Layer 5 of a small transformer language model trained on English Wikipedia (9 layers, counted from 0, width 96).
A neuron adds its activation times its output weights to the MLP's output. To switch it off is to set its activation to zero at one token and run the rest of the model.

Output weights of the MLP neurons that the questions are about. A number n stands for (n - 500) times 0.0011.
n40: 425,615,346,463,594,603,626,461,209,536,610,380,578,365,433,449,587,718,309,633,317,363,453,653,402,544,308,587,395,487,543,468,470,558,596,560,718,505,507,467,566,447,443,663,340,525,482,483,370,611,536,632,351,439,525,570,528,399,706,503,639,508,546,523,232,709,559,500,388,380,638,702,464,666,566,253,561,567,448,595,505,540,452,413,450,563,368,392,599,262,411,433,542,602,269,466
n45: 589,417,421,549,578,643,392,603,395,439,457,532,344,383,370,521,654,456,662,339,509,579,512,619,221,589,380,583,433,394,367,601,319,393,530,646,663,417,641,754,700,461,529,367,469,503,625,424,425,536,617,484,663,603,631,484,477,574,509,362,573,571,612,577,562,515,417,584,515,663,407,404,542,583,354,344,349,495,460,264,563,516,452,275,459,412,504,517,451,544,556,505,702,628,383,591
n77: 531,439,519,457,546,475,415,433,427,482,457,377,468,430,624,527,269,581,336,494,458,545,544,507,462,397,339,559,404,496,667,530,517,457,455,521,628,681,420,563,501,526,438,485,449,602,521,637,388,439,643,602,403,365,557,368,553,550,593,605,623,517,452,537,413,601,485,443,583,375,598,587,549,644,610,509,581,385,347,508,404,462,679,573,440,637,637,581,507,402,458,464,473,394,491,380
n79: 654,599,515,594,456,503,493,378,369,554,350,443,453,526,364,670,704,512,691,752,523,513,605,359,227,495,312,628,543,525,477,691,389,548,607,330,269,340,620,611,616,447,372,756,496,349,654,637,531,530,634,490,604,512,417,444,298,537,538,461,534,563,578,313,462,471,507,502,606,469,965,360,394,457,338,289,473,337,478,395,505,508,445,674,454,482,491,463,524,382,477,495,462,543,499,586
n102: 417,670,562,476,497,532,574,462,341,571,443,387,600,561,497,379,440,788,615,567,525,401,511,546,476,436,491,664,458,334,548,382,538,747,508,566,298,622,466,477,283,544,486,460,629,587,535,603,515,434,599,429,407,643,471,548,613,477,426,395,514,538,175,574,513,593,593,406,463,706,401,686,643,641,454,495,490,376,275,479,574,533,303,451,526,432,557,322,557,481,568,631,433,512,377,472
n169: 354,544,676,596,574,498,491,282,438,604,281,474,269,467,486,514,597,315,635,228,468,617,542,414,556,515,594,524,578,320,578,607,599,630,638,444,496,510,547,409,429,259,281,551,756,450,609,745,278,592,500,309,611,603,504,650,654,505,489,623,463,496,601,388,511,716,326,379,637,328,351,546,354,315,447,523,423,544,386,531,638,571,675,578,653,405,673,644,600,529,507,484,489,337,193,369
n172: 437,502,415,761,514,402,535,486,534,570,533,481,397,544,455,598,629,602,377,380,304,574,216,485,462,453,515,528,517,595,435,663,341,455,465,628,615,563,548,402,600,450,560,604,548,547,549,456,503,542,471,615,529,494,482,473,686,636,608,738,656,507,273,481,697,540,615,604,469,543,399,408,221,509,330,539,496,512,562,432,465,422,527,352,601,372,513,540,584,425,425,559,367,403,427,389
n209: 475,395,670,345,337,550,385,516,534,536,485,534,445,597,632,518,500,563,433,588,663,587,567,540,494,549,516,422,485,482,514,534,524,510,243,540,527,668,441,421,496,580,327,509,400,684,563,736,495,343,425,492,589,513,441,424,565,612,437,501,451,398,560,584,348,606,715,504,504,504,388,476,443,471,487,484,502,485,529,437,332,493,474,485,580,613,702,548,524,498,490,332,485,301,532,418
n233: 495,533,604,407,480,458,347,386,639,599,512,507,327,557,416,478,457,683,590,228,666,727,558,546,331,460,541,464,481,581,637,749,540,438,346,489,631,429,323,633,407,635,834,418,533,568,565,431,450,411,507,580,313,562,525,209,577,407,572,390,380,623,282,514,567,466,573,271,684,521,122,467,623,519,388,466,603,717,385,421,440,389,343,603,453,663,487,561,480,527,403,578,460,674,573,375
n287: 565,626,448,580,396,590,491,470,519,345,489,501,672,399,667,515,510,650,600,470,547,471,536,570,530,81,553,542,529,447,285,434,565,568,509,456,670,556,600,503,446,494,527,455,673,538,685,437,543,348,437,568,417,409,550,502,464,438,568,517,501,484,289,625,365,465,442,437,514,537,508,811,407,422,429,379,439,490,682,709,583,489,561,582,561,450,480,296,473,250,430,523,466,607,566,597
n290: 504,684,571,468,406,589,310,631,413,499,603,366,579,533,467,627,354,331,589,550,640,499,544,765,494,460,403,441,586,433,465,527,457,423,429,467,439,504,227,643,453,703,763,455,703,756,546,388,329,305,571,496,289,468,528,497,422,314,563,399,455,368,485,415,689,462,93,434,466,544,618,545,520,591,662,766,450,547,417,458,531,596,333,429,489,635,368,541,389,634,551,460,376,693,413,514
n292: 643,539,557,704,443,528,580,705,350,136,782,625,477,316,511,700,479,504,444,541,528,614,456,649,379,448,484,469,539,432,604,379,411,445,282,583,407,559,387,412,786,411,476,273,549,486,397,588,460,594,538,415,651,308,598,425,460,377,538,552,511,467,613,445,736,202,595,734,626,310,544,340,519,315,488,371,348,536,825,766,493,552,527,290,433,413,686,522,458,524,503,582,486,420,636,397
n293: 487,583,531,546,505,353,539,425,587,543,593,464,288,435,335,562,675,662,478,378,588,552,427,547,440,315,393,550,809,419,631,624,373,542,566,295,591,595,570,497,580,648,441,393,623,436,487,510,409,397,677,429,346,282,422,302,603,557,517,581,598,393,540,686,642,517,331,527,404,738,570,392,401,515,451,527,521,529,382,434,560,517,509,377,456,542,522,559,471,545,434,506,546,644,360,400
n301: 499,558,711,316,344,712,468,452,362,850,477,501,92,615,314,786,376,352,750,480,763,631,357,359,430,274,402,557,551,361,298,540,786,585,279,228,311,547,576,798,338,588,524,512,471,471,280,571,469,522,492,474,725,476,662,581,248,260,543,602,452,513,557,337,609,327,549,626,455,308,509,453,962,312,430,551,286,678,694,499,660,520,848,731,498,347,422,321,248,654,429,498,530,466,523,660
n334: 609,391,451,390,553,535,586,572,537,537,417,590,492,533,460,535,496,466,475,584,251,408,657,470,396,452,466,517,441,360,515,405,394,433,436,548,652,590,517,510,573,631,362,401,476,517,556,438,441,466,579,398,486,212,579,650,597,547,520,612,642,468,491,548,559,538,603,412,451,500,445,379,486,507,465,470,476,535,522,568,482,625,548,275,599,560,488,474,529,634,329,499,452,613,560,423
n347: 527,626,599,506,504,611,413,690,538,390,486,466,393,563,537,518,546,401,681,475,453,370,699,561,545,565,398,519,444,445,465,528,627,532,623,484,328,440,392,645,552,545,574,436,564,612,345,500,419,442,627,369,500,384,467,448,182,419,511,350,469,470,716,521,428,420,408,483,437,519,773,454,821,455,717,548,526,379,353,523,416,541,316,322,414,390,495,440,531,679,524,458,423,521,547,540

Each question names a token from some text and the token that comes next. It shows the activations a of the neurons there, in the order above. A number n stands for (n - 500) times 0.0056.

Then comes g, the gradient of the next token's log-probability with respect to the MLP's output, scaled to length 1. A neuron's effect is roughly proportional to its activation times (output weights . g). A number n stands for (n - 500) times 0.00085.

" would", then " stop"
a: 481,492,470,631,502,778,491,476,472,470,470,637,471,499,521,602
g: 526,465,819,360,498,422,440,454,605,574,469,622,385,392,475,494,424,499,372,395,456,534,494,404,536,561,420,399,535,447,421,557,512,325,682,535,349,507,627,368,541,650,400,287,546,844,428,636,327,375,329,497,504,396,572,493,464,509,822,434,567,495,623,469,778,512,540,594,472,463,627,236,617,404,663,582,338,491,633,458,605,450,581,471,437,351,617,847,290,437,654,488,424,486,475,418
Which two neurons, each switched off alone, lower its probability most, in order? n169, n292

" and", then " roll"
a: 494,482,470,550,470,470,689,471,527,478,478,623,471,499,494,475
g: 582,435,424,561,498,549,554,285,551,470,654,651,648,276,509,425,477,713,500,491,405,362,264,242,632,597,486,526,303,393,576,784,303,370,541,482,601,401,573,539,659,397,519,603,465,548,353,567,555,311,607,437,402,428,572,598,502,596,526,617,332,535,685,360,743,587,290,353,618,515,560,534,645,409,459,528,571,672,565,344,491,522,415,392,828,546,393,517,433,452,539,383,666,353,482,389
Switching off which neuron hurts the next token most? n172

" (", then "which"
a: 898,500,470,512,471,500,491,487,492,501,471,537,487,481,494,473
g: 478,623,586,530,509,514,577,460,223,576,418,488,531,591,511,533,596,594,232,457,476,412,257,634,680,369,446,411,350,392,451,689,784,591,830,639,333,398,572,488,525,394,418,627,496,382,381,440,416,448,395,617,373,520,342,450,593,390,606,493,373,446,518,521,658,450,439,319,591,481,594,564,220,538,361,523,817,591,395,505,501,558,605,543,377,398,422,665,660,643,428,466,578,537,470,707
Switching off which neuron hurts the next token most? n40

" nomin", then "al"
a: 500,484,585,477,495,854,471,558,470,499,471,497,470,500,473,518
g: 586,369,565,510,335,516,485,373,524,376,448,483,471,466,543,400,539,624,655,441,396,453,587,796,511,442,476,525,419,216,386,483,534,546,716,538,402,568,326,432,607,216,472,482,723,461,569,485,470,469,545,417,577,439,725,282,502,468,520,487,375,516,479,584,430,637,286,514,570,519,511,631,684,844,360,602,304,449,518,350,655,630,355,492,366,410,650,311,629,482,679,553,554,779,403,516
Switching off which neuron hurts the next token most? n169

" the", then " Sag"
a: 786,498,628,474,497,500,480,474,476,480,506,485,473,470,494,477
g: 448,610,555,466,666,544,432,496,645,497,477,540,578,455,331,598,729,398,821,687,608,600,456,600,573,486,567,511,570,347,319,463,549,599,570,536,541,414,448,437,274,530,587,673,453,655,447,625,454,192,629,591,577,604,518,398,462,408,488,248,398,448,578,493,577,338,390,412,451,571,558,523,679,571,499,575,650,367,351,530,389,413,493,497,139,546,432,635,186,604,457,597,412,346,311,603
Which neuron, switched off, raises the next token's probability most? n40

" album", then ","
a: 500,487,471,491,497,494,491,512,481,494,493,500,471,499,478,479
g: 565,494,618,593,405,522,571,331,388,400,385,480,526,483,459,516,660,289,596,394,588,319,583,456,577,483,407,268,507,374,559,535,462,641,489,647,338,678,433,483,479,440,538,591,278,347,400,549,388,544,564,282,737,529,592,873,340,487,664,692,616,285,625,483,431,491,679,505,530,346,471,624,523,577,652,544,421,623,751,583,369,590,617,536,565,311,496,540,439,594,404,459,310,468,250,476
Switching off which neuron hurts the next token most? n233

" spread", then " of"
a: 487,474,544,500,499,499,494,564,555,470,498,494,491,500,494,473
g: 338,405,533,450,387,602,351,474,494,551,486,515,682,448,523,580,631,473,429,463,720,580,611,726,560,265,488,502,394,604,452,835,409,496,294,599,303,409,420,574,394,440,434,362,462,524,615,328,466,605,685,576,664,447,541,312,528,509,573,525,544,510,687,469,723,340,291,378,613,684,303,545,386,691,404,475,364,604,577,429,577,380,567,338,373,556,422,587,427,348,490,611,414,809,513,526
Which neuron, switched off, raises the next token's probability most? n45

"in", then "man"
a: 499,499,472,500,495,485,499,548,491,500,487,500,499,500,917,498
g: 337,702,398,684,387,247,739,651,562,724,469,550,297,486,553,552,541,524,291,473,598,678,565,571,303,583,544,371,410,364,482,459,421,241,521,433,449,335,581,259,436,496,591,429,571,534,559,464,358,567,569,581,466,557,554,518,509,361,699,591,702,242,600,434,697,282,556,488,469,589,425,468,470,502,699,361,375,412,593,751,516,638,480,460,585,515,630,472,477,356,410,474,430,497,714,487
Switching off which neuron hurts the next token most? n334

" in", then " St"
a: 470,471,492,478,470,494,527,515,483,497,570,696,473,745,491,470
g: 411,550,470,468,445,569,411,576,459,610,492,378,641,467,426,658,406,470,671,527,703,493,481,369,456,309,355,485,334,558,518,209,513,399,422,434,449,903,678,451,477,634,535,535,620,491,542,713,804,351,546,493,395,476,329,536,463,463,612,547,333,575,575,528,536,407,455,760,599,529,515,585,599,367,591,774,352,605,385,440,540,380,251,516,615,536,489,527,248,458,514,404,627,354,442,402
Which two neurons, each switched off alone, lower its probability most, in order? n301, n290

" April", then " 2014"
a: 470,496,806,493,470,493,471,512,472,499,641,493,631,470,472,470
g: 673,494,622,491,433,365,476,560,706,494,573,274,254,366,500,594,332,692,317,383,667,535,658,371,565,375,391,357,430,433,490,595,777,391,602,479,532,875,570,491,415,687,560,331,446,490,213,502,667,536,289,698,552,490,574,472,491,551,499,446,443,537,701,458,500,526,431,474,496,469,367,693,486,405,582,493,459,438,540,414,374,542,486,388,462,599,570,300,518,618,710,389,408,594,630,410
Switching off which neuron hurts the next token most? n77

" on", then " Foreign"
a: 477,477,470,497,496,500,471,489,489,492,626,503,474,638,470,472
g: 411,650,482,418,732,397,373,623,417,573,629,657,441,831,510,575,619,431,550,473,654,529,610,284,396,633,603,410,527,537,463,581,561,505,725,401,391,543,557,462,477,452,661,404,415,566,574,484,360,441,485,721,193,535,456,338,526,384,441,397,761,354,452,554,638,561,659,367,440,522,578,392,525,609,373,671,492,113,297,443,547,445,448,370,357,421,583,494,599,561,590,495,411,392,606,406
Which neuron, switched off, raises the next token's probability most? n301

"b", then "we"
a: 471,500,677,500,500,500,487,470,498,477,500,500,500,500,634,500
g: 557,486,631,360,479,618,688,582,561,654,457,505,576,570,455,665,414,451,320,462,552,278,471,413,413,354,270,258,463,614,385,559,456,372,529,257,402,500,349,564,439,326,413,591,503,292,572,241,599,456,434,581,629,569,503,493,656,515,394,500,465,589,524,468,464,602,455,654,318,654,531,308,770,657,401,547,692,549,658,485,685,562,439,514,904,542,466,368,595,574,463,405,442,530,601,462
Switching off which neuron hurts the next token most? n334

",", then " Britain"
a: 485,493,476,555,481,474,478,474,477,482,590,486,478,478,470,580
g: 421,572,545,788,542,655,599,486,304,437,497,627,358,650,334,423,665,486,606,495,666,475,725,388,197,555,361,679,534,419,454,536,354,337,440,448,608,531,542,631,518,456,740,387,576,262,586,573,561,466,430,338,667,545,673,531,245,579,673,511,479,519,469,455,398,558,538,491,433,381,443,335,505,351,469,516,502,517,477,530,526,618,679,514,805,391,464,377,267,430,616,446,628,321,470,396
Switching off which neuron hurts the next token most? n79

" working", then " with"
a: 500,929,493,487,591,482,473,472,531,496,474,471,525,500,496,574
g: 602,526,502,341,659,626,463,213,462,535,348,538,488,513,513,632,668,469,391,473,779,258,578,411,586,365,548,507,529,397,455,478,408,677,420,324,681,495,594,580,653,181,545,507,531,673,387,729,729,393,489,591,465,540,566,593,371,693,295,292,572,735,501,367,641,614,566,482,547,492,601,474,643,387,445,305,511,476,452,439,361,510,519,408,552,671,455,395,403,564,391,421,545,584,321,397
Switching off which neuron hurts the next token most? n45

"–", then "present"
a: 470,500,493,492,471,494,496,478,486,564,497,477,472,479,484,477
g: 406,427,385,507,492,472,713,633,411,473,611,441,565,478,534,571,286,508,328,698,319,480,554,520,756,569,660,329,283,517,656,449,596,447,406,432,518,516,302,498,450,294,592,525,514,388,575,346,485,781,328,582,661,265,518,376,490,721,566,477,670,485,373,407,589,457,453,562,399,474,460,379,467,563,809,493,781,511,635,546,480,548,528,527,617,379,520,496,391,326,504,559,209,540,599,587
Switching off which neuron hurts the next token most? n293

"ations", then " and"
a: 477,500,534,478,500,488,470,582,493,531,472,500,475,499,549,481
g: 522,684,431,419,652,599,484,579,488,360,390,591,421,446,461,515,648,454,631,539,443,558,586,469,672,552,538,532,351,357,362,407,610,559,443,554,538,297,217,811,561,671,373,780,366,680,561,619,373,535,424,593,405,455,362,559,578,684,496,531,418,570,642,591,533,666,482,583,498,577,520,441,296,464,342,216,402,178,505,556,355,411,532,695,555,599,451,409,506,621,397,443,436,542,248,543
Switching off which neuron hurts the next token most? n209

" to", then " eastern"
a: 474,494,470,604,484,496,470,470,474,472,475,656,481,574,480,470
g: 389,542,503,198,509,564,454,369,503,378,516,385,517,415,427,549,657,417,722,622,600,327,706,602,254,635,467,603,585,440,283,424,619,482,274,688,580,493,443,505,406,615,568,742,239,516,320,538,503,556,562,511,600,519,572,610,565,540,558,464,393,638,444,505,455,578,502,602,435,488,315,330,448,601,347,725,339,520,421,508,692,561,469,403,420,749,532,453,348,533,310,734,693,491,470,397
Which neuron, switched off, raises the next token's probability most? n292

" early", then " 17th"
a: 492,470,667,473,484,498,473,499,477,481,476,499,476,670,488,508
g: 487,454,457,535,595,431,361,422,569,535,669,451,439,420,534,531,422,443,591,512,432,470,631,503,482,513,525,722,415,533,431,510,523,428,427,424,727,736,425,266,402,394,563,804,360,511,533,596,746,469,582,631,477,409,647,439,532,552,461,700,219,349,637,499,441,377,854,380,240,570,479,421,632,487,510,440,631,465,360,608,758,380,454,561,289,411,706,309,411,613,524,446,437,481,416,414
Switching off which neuron hurts the next token most? n77

"Ph", then "il"
a: 497,500,481,500,470,493,496,482,481,477,499,499,499,500,471,500
g: 309,356,442,417,456,518,607,262,559,522,493,382,527,572,469,458,642,658,435,495,547,386,504,552,460,520,633,769,386,541,306,320,640,455,516,543,542,502,536,652,494,304,475,453,482,407,416,353,595,721,672,305,458,549,689,281,374,376,740,508,601,562,470,433,623,461,643,733,551,530,526,519,702,656,322,517,590,694,283,545,644,606,441,301,379,214,622,416,567,489,413,528,455,514,346,566
Which neuron, switched off, raises the next token's probability most? n102

" of", then " Pennsylvania"
a: 553,494,556,491,486,500,470,500,499,474,494,520,482,979,470,499
g: 396,577,448,568,372,781,632,472,528,685,377,475,201,596,568,447,541,668,537,387,594,438,354,482,238,498,614,438,280,714,502,431,440,564,526,329,588,486,584,418,531,520,321,629,530,646,413,531,474,673,426,437,327,288,676,426,540,658,398,634,608,472,488,496,342,502,580,538,416,333,355,542,461,414,431,334,441,434,697,596,477,489,701,478,507,628,390,350,394,485,577,526,838,526,716,590
Switching off which neuron hurts the next token most? n301

" the", then " Great"
a: 722,499,514,471,495,500,478,526,471,472,476,507,471,474,495,475
g: 455,443,553,523,409,625,511,418,559,486,568,585,320,421,487,549,419,483,775,559,751,717,611,352,326,508,564,539,420,411,306,605,617,525,789,307,559,495,658,532,397,346,510,529,494,525,546,735,402,482,555,670,661,555,557,383,407,424,548,490,632,303,565,502,579,296,669,472,499,294,302,642,424,462,308,573,498,360,316,300,668,432,492,555,545,518,295,553,434,440,380,713,526,342,692,465
Which neuron, switched off, raises the next token's probability most? n40

" later", then " was"
a: 497,480,475,472,480,471,479,494,533,490,483,473,473,494,477,590
g: 712,335,283,329,503,343,284,550,581,533,716,490,542,388,546,590,326,591,581,451,88,568,462,459,706,487,611,663,381,369,385,375,580,470,400,433,643,500,691,446,696,640,366,552,626,436,462,457,392,548,808,554,386,419,627,510,537,360,350,467,569,620,388,598,488,544,529,455,722,561,501,596,442,333,530,474,521,619,459,485,587,443,489,456,543,461,457,554,630,510,552,262,758,387,470,424
Which neuron, switched off, raises the next token's probability most? n347

" a", then " free"
a: 470,496,472,473,485,491,472,470,476,490,511,579,481,499,498,474
g: 654,503,516,599,419,421,341,624,589,483,557,776,393,616,512,455,555,719,459,546,538,276,259,532,395,488,421,410,732,595,622,608,403,287,257,407,391,453,471,480,515,560,440,441,316,666,379,436,597,466,436,540,675,478,447,260,640,429,580,623,321,486,444,587,617,533,504,521,636,466,588,351,497,788,568,421,321,444,583,242,540,789,456,587,663,373,384,548,521,570,531,370,472,649,531,409
Switching off which neuron hurts the next token most? n292

" as", then " the"
a: 491,620,470,560,471,475,474,477,491,499,478,730,477,495,495,739
g: 534,461,554,531,396,754,533,286,480,534,423,703,579,511,574,476,516,360,447,595,639,476,457,783,287,464,572,541,545,245,391,570,584,398,594,415,361,421,291,797,408,648,608,586,560,539,504,534,459,567,243,670,634,495,286,419,423,343,643,358,333,390,587,509,395,408,664,457,555,492,627,493,298,618,417,586,511,539,617,439,466,641,557,586,654,574,333,420,351,366,537,642,289,635,432,579
Switching off which neuron hurts the next token most? n79

" the", then " development"
a: 482,490,494,557,483,499,470,471,471,489,470,514,471,481,497,482
g: 505,346,474,482,541,560,609,453,384,564,475,339,388,502,596,446,543,450,279,563,391,554,340,512,710,441,335,318,520,454,461,685,393,503,551,582,343,535,523,572,578,459,455,572,614,364,405,446,485,636,365,662,306,626,751,579,621,620,467,522,423,612,568,578,341,564,545,493,310,628,454,518,285,320,290,717,799,478,722,517,283,566,658,360,544,626,451,460,785,426,510,587,449,284,487,612
Which neuron, switched off, raises the next token's probability most? n172

".", then " He"
a: 473,498,472,584,476,477,472,471,478,480,474,489,470,472,508,599
g: 525,525,397,475,511,479,557,544,570,505,542,633,215,787,627,624,522,445,426,447,427,642,290,365,578,682,471,484,336,339,579,171,405,566,390,416,436,359,336,388,600,414,626,606,677,484,552,403,451,430,518,356,497,519,752,738,327,465,587,417,316,557,381,574,427,564,557,481,601,565,511,377,560,582,658,554,379,778,626,490,405,461,579,508,633,472,450,582,670,686,524,551,432,203,398,474
Which neuron, switched off, raises the next token's probability most? n79

"\n\n", then "="
a: 482,494,491,516,501,478,478,471,490,474,508,484,482,478,470,803
g: 600,439,466,552,504,494,559,576,553,298,579,527,631,380,609,509,378,298,384,344,525,600,572,546,754,355,481,547,739,744,492,589,597,432,397,504,399,470,599,655,550,488,701,428,541,584,447,268,433,658,298,476,672,580,370,477,438,388,316,519,560,376,499,482,523,667,535,532,497,394,458,166,491,479,826,567,539,218,487,658,549,437,584,589,336,465,364,730,573,583,411,454,453,464,444,301
Switching off which neuron hurts the next token most? n347

" No", then " Mac"
a: 495,500,496,497,488,500,499,479,496,495,477,482,487,500,471,500
g: 573,553,345,409,338,492,373,595,542,204,532,573,558,520,409,507,654,532,735,446,597,574,319,485,399,429,553,674,617,224,598,579,495,641,312,334,576,468,535,591,393,447,605,505,349,351,452,631,547,428,519,481,303,588,432,590,610,388,563,217,449,524,269,510,589,516,448,418,792,607,801,504,656,564,537,316,385,347,624,449,697,649,544,604,472,658,413,466,507,599,389,606,487,407,443,469
Which neuron, switched off, raises the next token's probability most? n290

".", then "\n\n"
a: 485,496,471,746,477,484,474,470,527,470,471,477,470,493,470,713
g: 657,433,511,567,480,662,510,495,574,498,610,354,789,355,521,604,312,558,574,614,390,468,624,713,525,410,468,446,460,663,446,542,455,396,455,335,396,641,660,425,360,571,229,717,290,340,513,562,634,580,553,431,524,452,357,468,606,486,348,710,437,490,760,649,442,435,530,697,371,540,480,556,534,396,372,229,566,367,245,426,435,512,467,530,548,395,467,369,617,428,387,545,654,783,475,535
Switching off which neuron hurts the next token most? n79

" January", then " 2017"
a: 496,473,479,496,636,495,470,475,486,500,470,483,471,494,484,510
g: 490,522,419,613,429,582,652,337,809,345,400,423,506,556,587,508,379,600,770,591,618,560,553,333,615,626,575,504,525,609,475,542,583,376,570,347,554,372,328,549,246,663,541,167,408,381,383,355,589,431,593,614,425,388,664,649,678,357,377,585,263,552,649,547,460,338,475,587,567,656,337,663,496,412,385,674,537,578,488,597,434,464,361,580,619,341,535,290,501,540,584,437,423,523,468,415
Switching off which neuron hurts the next token most? n102

" with", then " ship"
a: 497,491,475,506,477,500,493,473,473,484,485,805,478,486,494,470
g: 470,559,569,508,693,437,469,843,401,401,558,583,417,688,483,610,612,682,409,328,444,502,517,438,553,625,525,368,350,576,609,667,470,455,508,404,490,700,667,372,758,410,549,424,584,429,430,378,176,636,397,391,221,538,597,452,659,468,508,293,472,379,408,377,600,524,600,627,608,419,469,619,396,503,644,440,368,446,486,513,549,444,450,477,480,382,385,614,450,782,428,362,558,338,744,410
Switching off which neuron hurts the next token most? n292

"isi", then "ti"
a: 490,498,478,470,482,497,749,474,475,864,498,477,470,500,474,488
g: 646,599,618,448,403,601,485,233,468,554,621,610,426,606,695,484,454,407,457,403,387,692,677,249,266,319,564,575,533,469,331,270,463,433,483,602,603,388,616,660,368,557,402,491,590,558,513,370,641,530,434,459,473,297,504,414,569,481,542,578,522,253,223,667,608,318,567,546,359,505,539,555,299,356,564,725,335,534,448,495,602,554,634,512,507,512,549,511,764,680,481,555,386,505,554,702
Switching off which neuron hurts the next token most? n287

"hi", then "ne"
a: 499,500,676,497,496,484,473,470,480,500,482,500,480,500,637,498
g: 751,689,386,418,416,577,690,698,659,424,463,611,442,521,400,538,599,721,542,645,423,532,371,698,534,458,343,575,443,393,531,582,541,635,114,399,431,423,380,449,622,661,540,578,527,448,547,431,472,354,505,576,485,631,466,379,513,365,443,473,418,805,304,362,435,523,592,325,297,736,484,407,414,483,382,597,407,573,570,367,353,499,466,497,687,529,409,496,274,606,523,650,409,481,682,502
Which neuron, switched off, raises the next token's probability most? n77

" a", then " leading"
a: 472,549,474,491,480,499,480,483,474,498,629,486,491,498,498,535
g: 440,350,649,796,509,672,518,346,454,459,463,504,297,297,501,593,628,545,266,587,346,510,468,263,736,210,546,370,348,449,460,671,520,575,731,562,620,437,451,539,456,603,367,622,482,605,511,706,604,558,391,434,452,399,669,446,625,597,236,563,584,518,556,425,524,392,379,697,730,541,443,426,431,783,586,383,520,357,562,489,446,442,524,399,426,433,489,351,554,537,448,560,376,547,594,535
Which neuron, switched off, raises the next token's probability most? n290

"\n", then "R"
a: 478,478,519,536,474,474,470,519,513,482,701,494,512,470,488,723
g: 517,518,544,498,443,554,394,690,653,635,571,570,248,343,561,602,307,685,625,453,510,482,493,417,142,512,378,573,581,469,315,230,365,466,327,459,506,473,563,405,455,527,689,622,639,506,404,664,571,287,676,559,471,610,387,286,407,593,505,550,469,412,658,553,482,283,316,600,532,389,438,696,523,569,596,557,464,571,571,414,643,650,284,430,511,639,748,351,549,541,501,495,648,379,580,476
Switching off which neuron hurts the next token most? n290

" a", then " full"
a: 477,493,552,485,486,499,470,474,477,499,599,625,476,491,498,474
g: 458,551,351,395,502,491,415,555,349,476,444,580,609,361,669,392,540,357,374,331,508,422,488,326,646,538,390,515,611,390,662,364,560,488,436,716,568,334,368,312,645,531,611,693,564,510,580,208,595,563,475,461,464,234,700,405,570,593,666,765,366,513,409,566,488,625,593,544,528,599,363,423,440,577,549,407,717,419,737,268,497,512,606,403,518,360,552,557,717,270,560,634,379,513,515,600
Which neuron, switched off, raises the next token's probability most? n290

"g", then " is"
a: 472,500,484,500,500,500,499,472,499,470,500,498,499,500,685,500
g: 243,597,456,507,491,533,427,476,661,388,501,792,402,479,645,424,408,540,434,460,234,565,385,694,401,517,516,535,675,503,653,374,691,554,407,643,670,324,576,319,732,443,487,652,587,418,395,589,403,458,498,461,450,692,412,462,552,699,456,291,468,764,442,594,531,332,348,649,387,429,624,503,337,527,417,497,582,543,283,479,416,262,534,409,506,514,555,437,684,337,494,460,687,665,532,536
Which neuron, switched off, raises the next token's probability most? n334

" with", then " Mike"
a: 496,500,473,586,486,496,527,470,476,492,477,791,491,497,496,470
g: 553,704,521,540,508,477,509,315,723,540,406,466,480,488,427,633,213,593,656,311,592,672,221,463,404,503,506,457,234,533,433,528,363,556,453,404,486,632,565,280,459,443,573,361,537,775,451,620,519,495,788,233,403,724,500,634,520,238,487,380,522,406,637,445,553,589,513,524,548,418,418,594,486,490,694,627,448,433,474,627,602,373,373,704,608,431,494,599,542,504,331,422,500,617,404,563
Which neuron, switched off, raises the next token's probability most? n292

" the", then " Union"
a: 495,492,490,613,480,498,470,470,471,494,477,522,485,473,496,483
g: 524,663,501,655,299,462,518,541,501,578,638,377,496,666,478,518,470,492,794,588,544,556,407,772,313,620,433,354,494,533,457,463,412,528,483,542,625,485,417,600,567,297,699,436,474,519,497,412,286,308,769,479,494,663,672,449,394,417,504,526,630,321,598,531,446,421,232,512,525,523,562,337,363,384,356,431,431,298,748,502,413,608,375,698,631,669,568,469,308,539,437,436,715,514,473,337
Which neuron, switched off, raises the next token's probability most? n290

"ment", then " Ta"
a: 494,500,493,499,500,491,477,537,500,491,470,500,472,500,526,500
g: 486,344,541,516,661,525,351,686,456,470,445,631,308,606,534,538,565,417,785,611,590,446,336,464,342,780,568,651,503,396,394,635,549,419,554,532,440,394,268,476,499,544,284,368,643,578,667,589,545,507,331,394,482,688,610,362,632,193,330,490,431,518,617,293,727,469,328,499,371,677,561,480,659,467,354,501,541,476,369,416,689,535,449,505,620,495,573,289,424,617,548,520,401,498,495,637
Which neuron, switched off, raises the next token's probability most? n290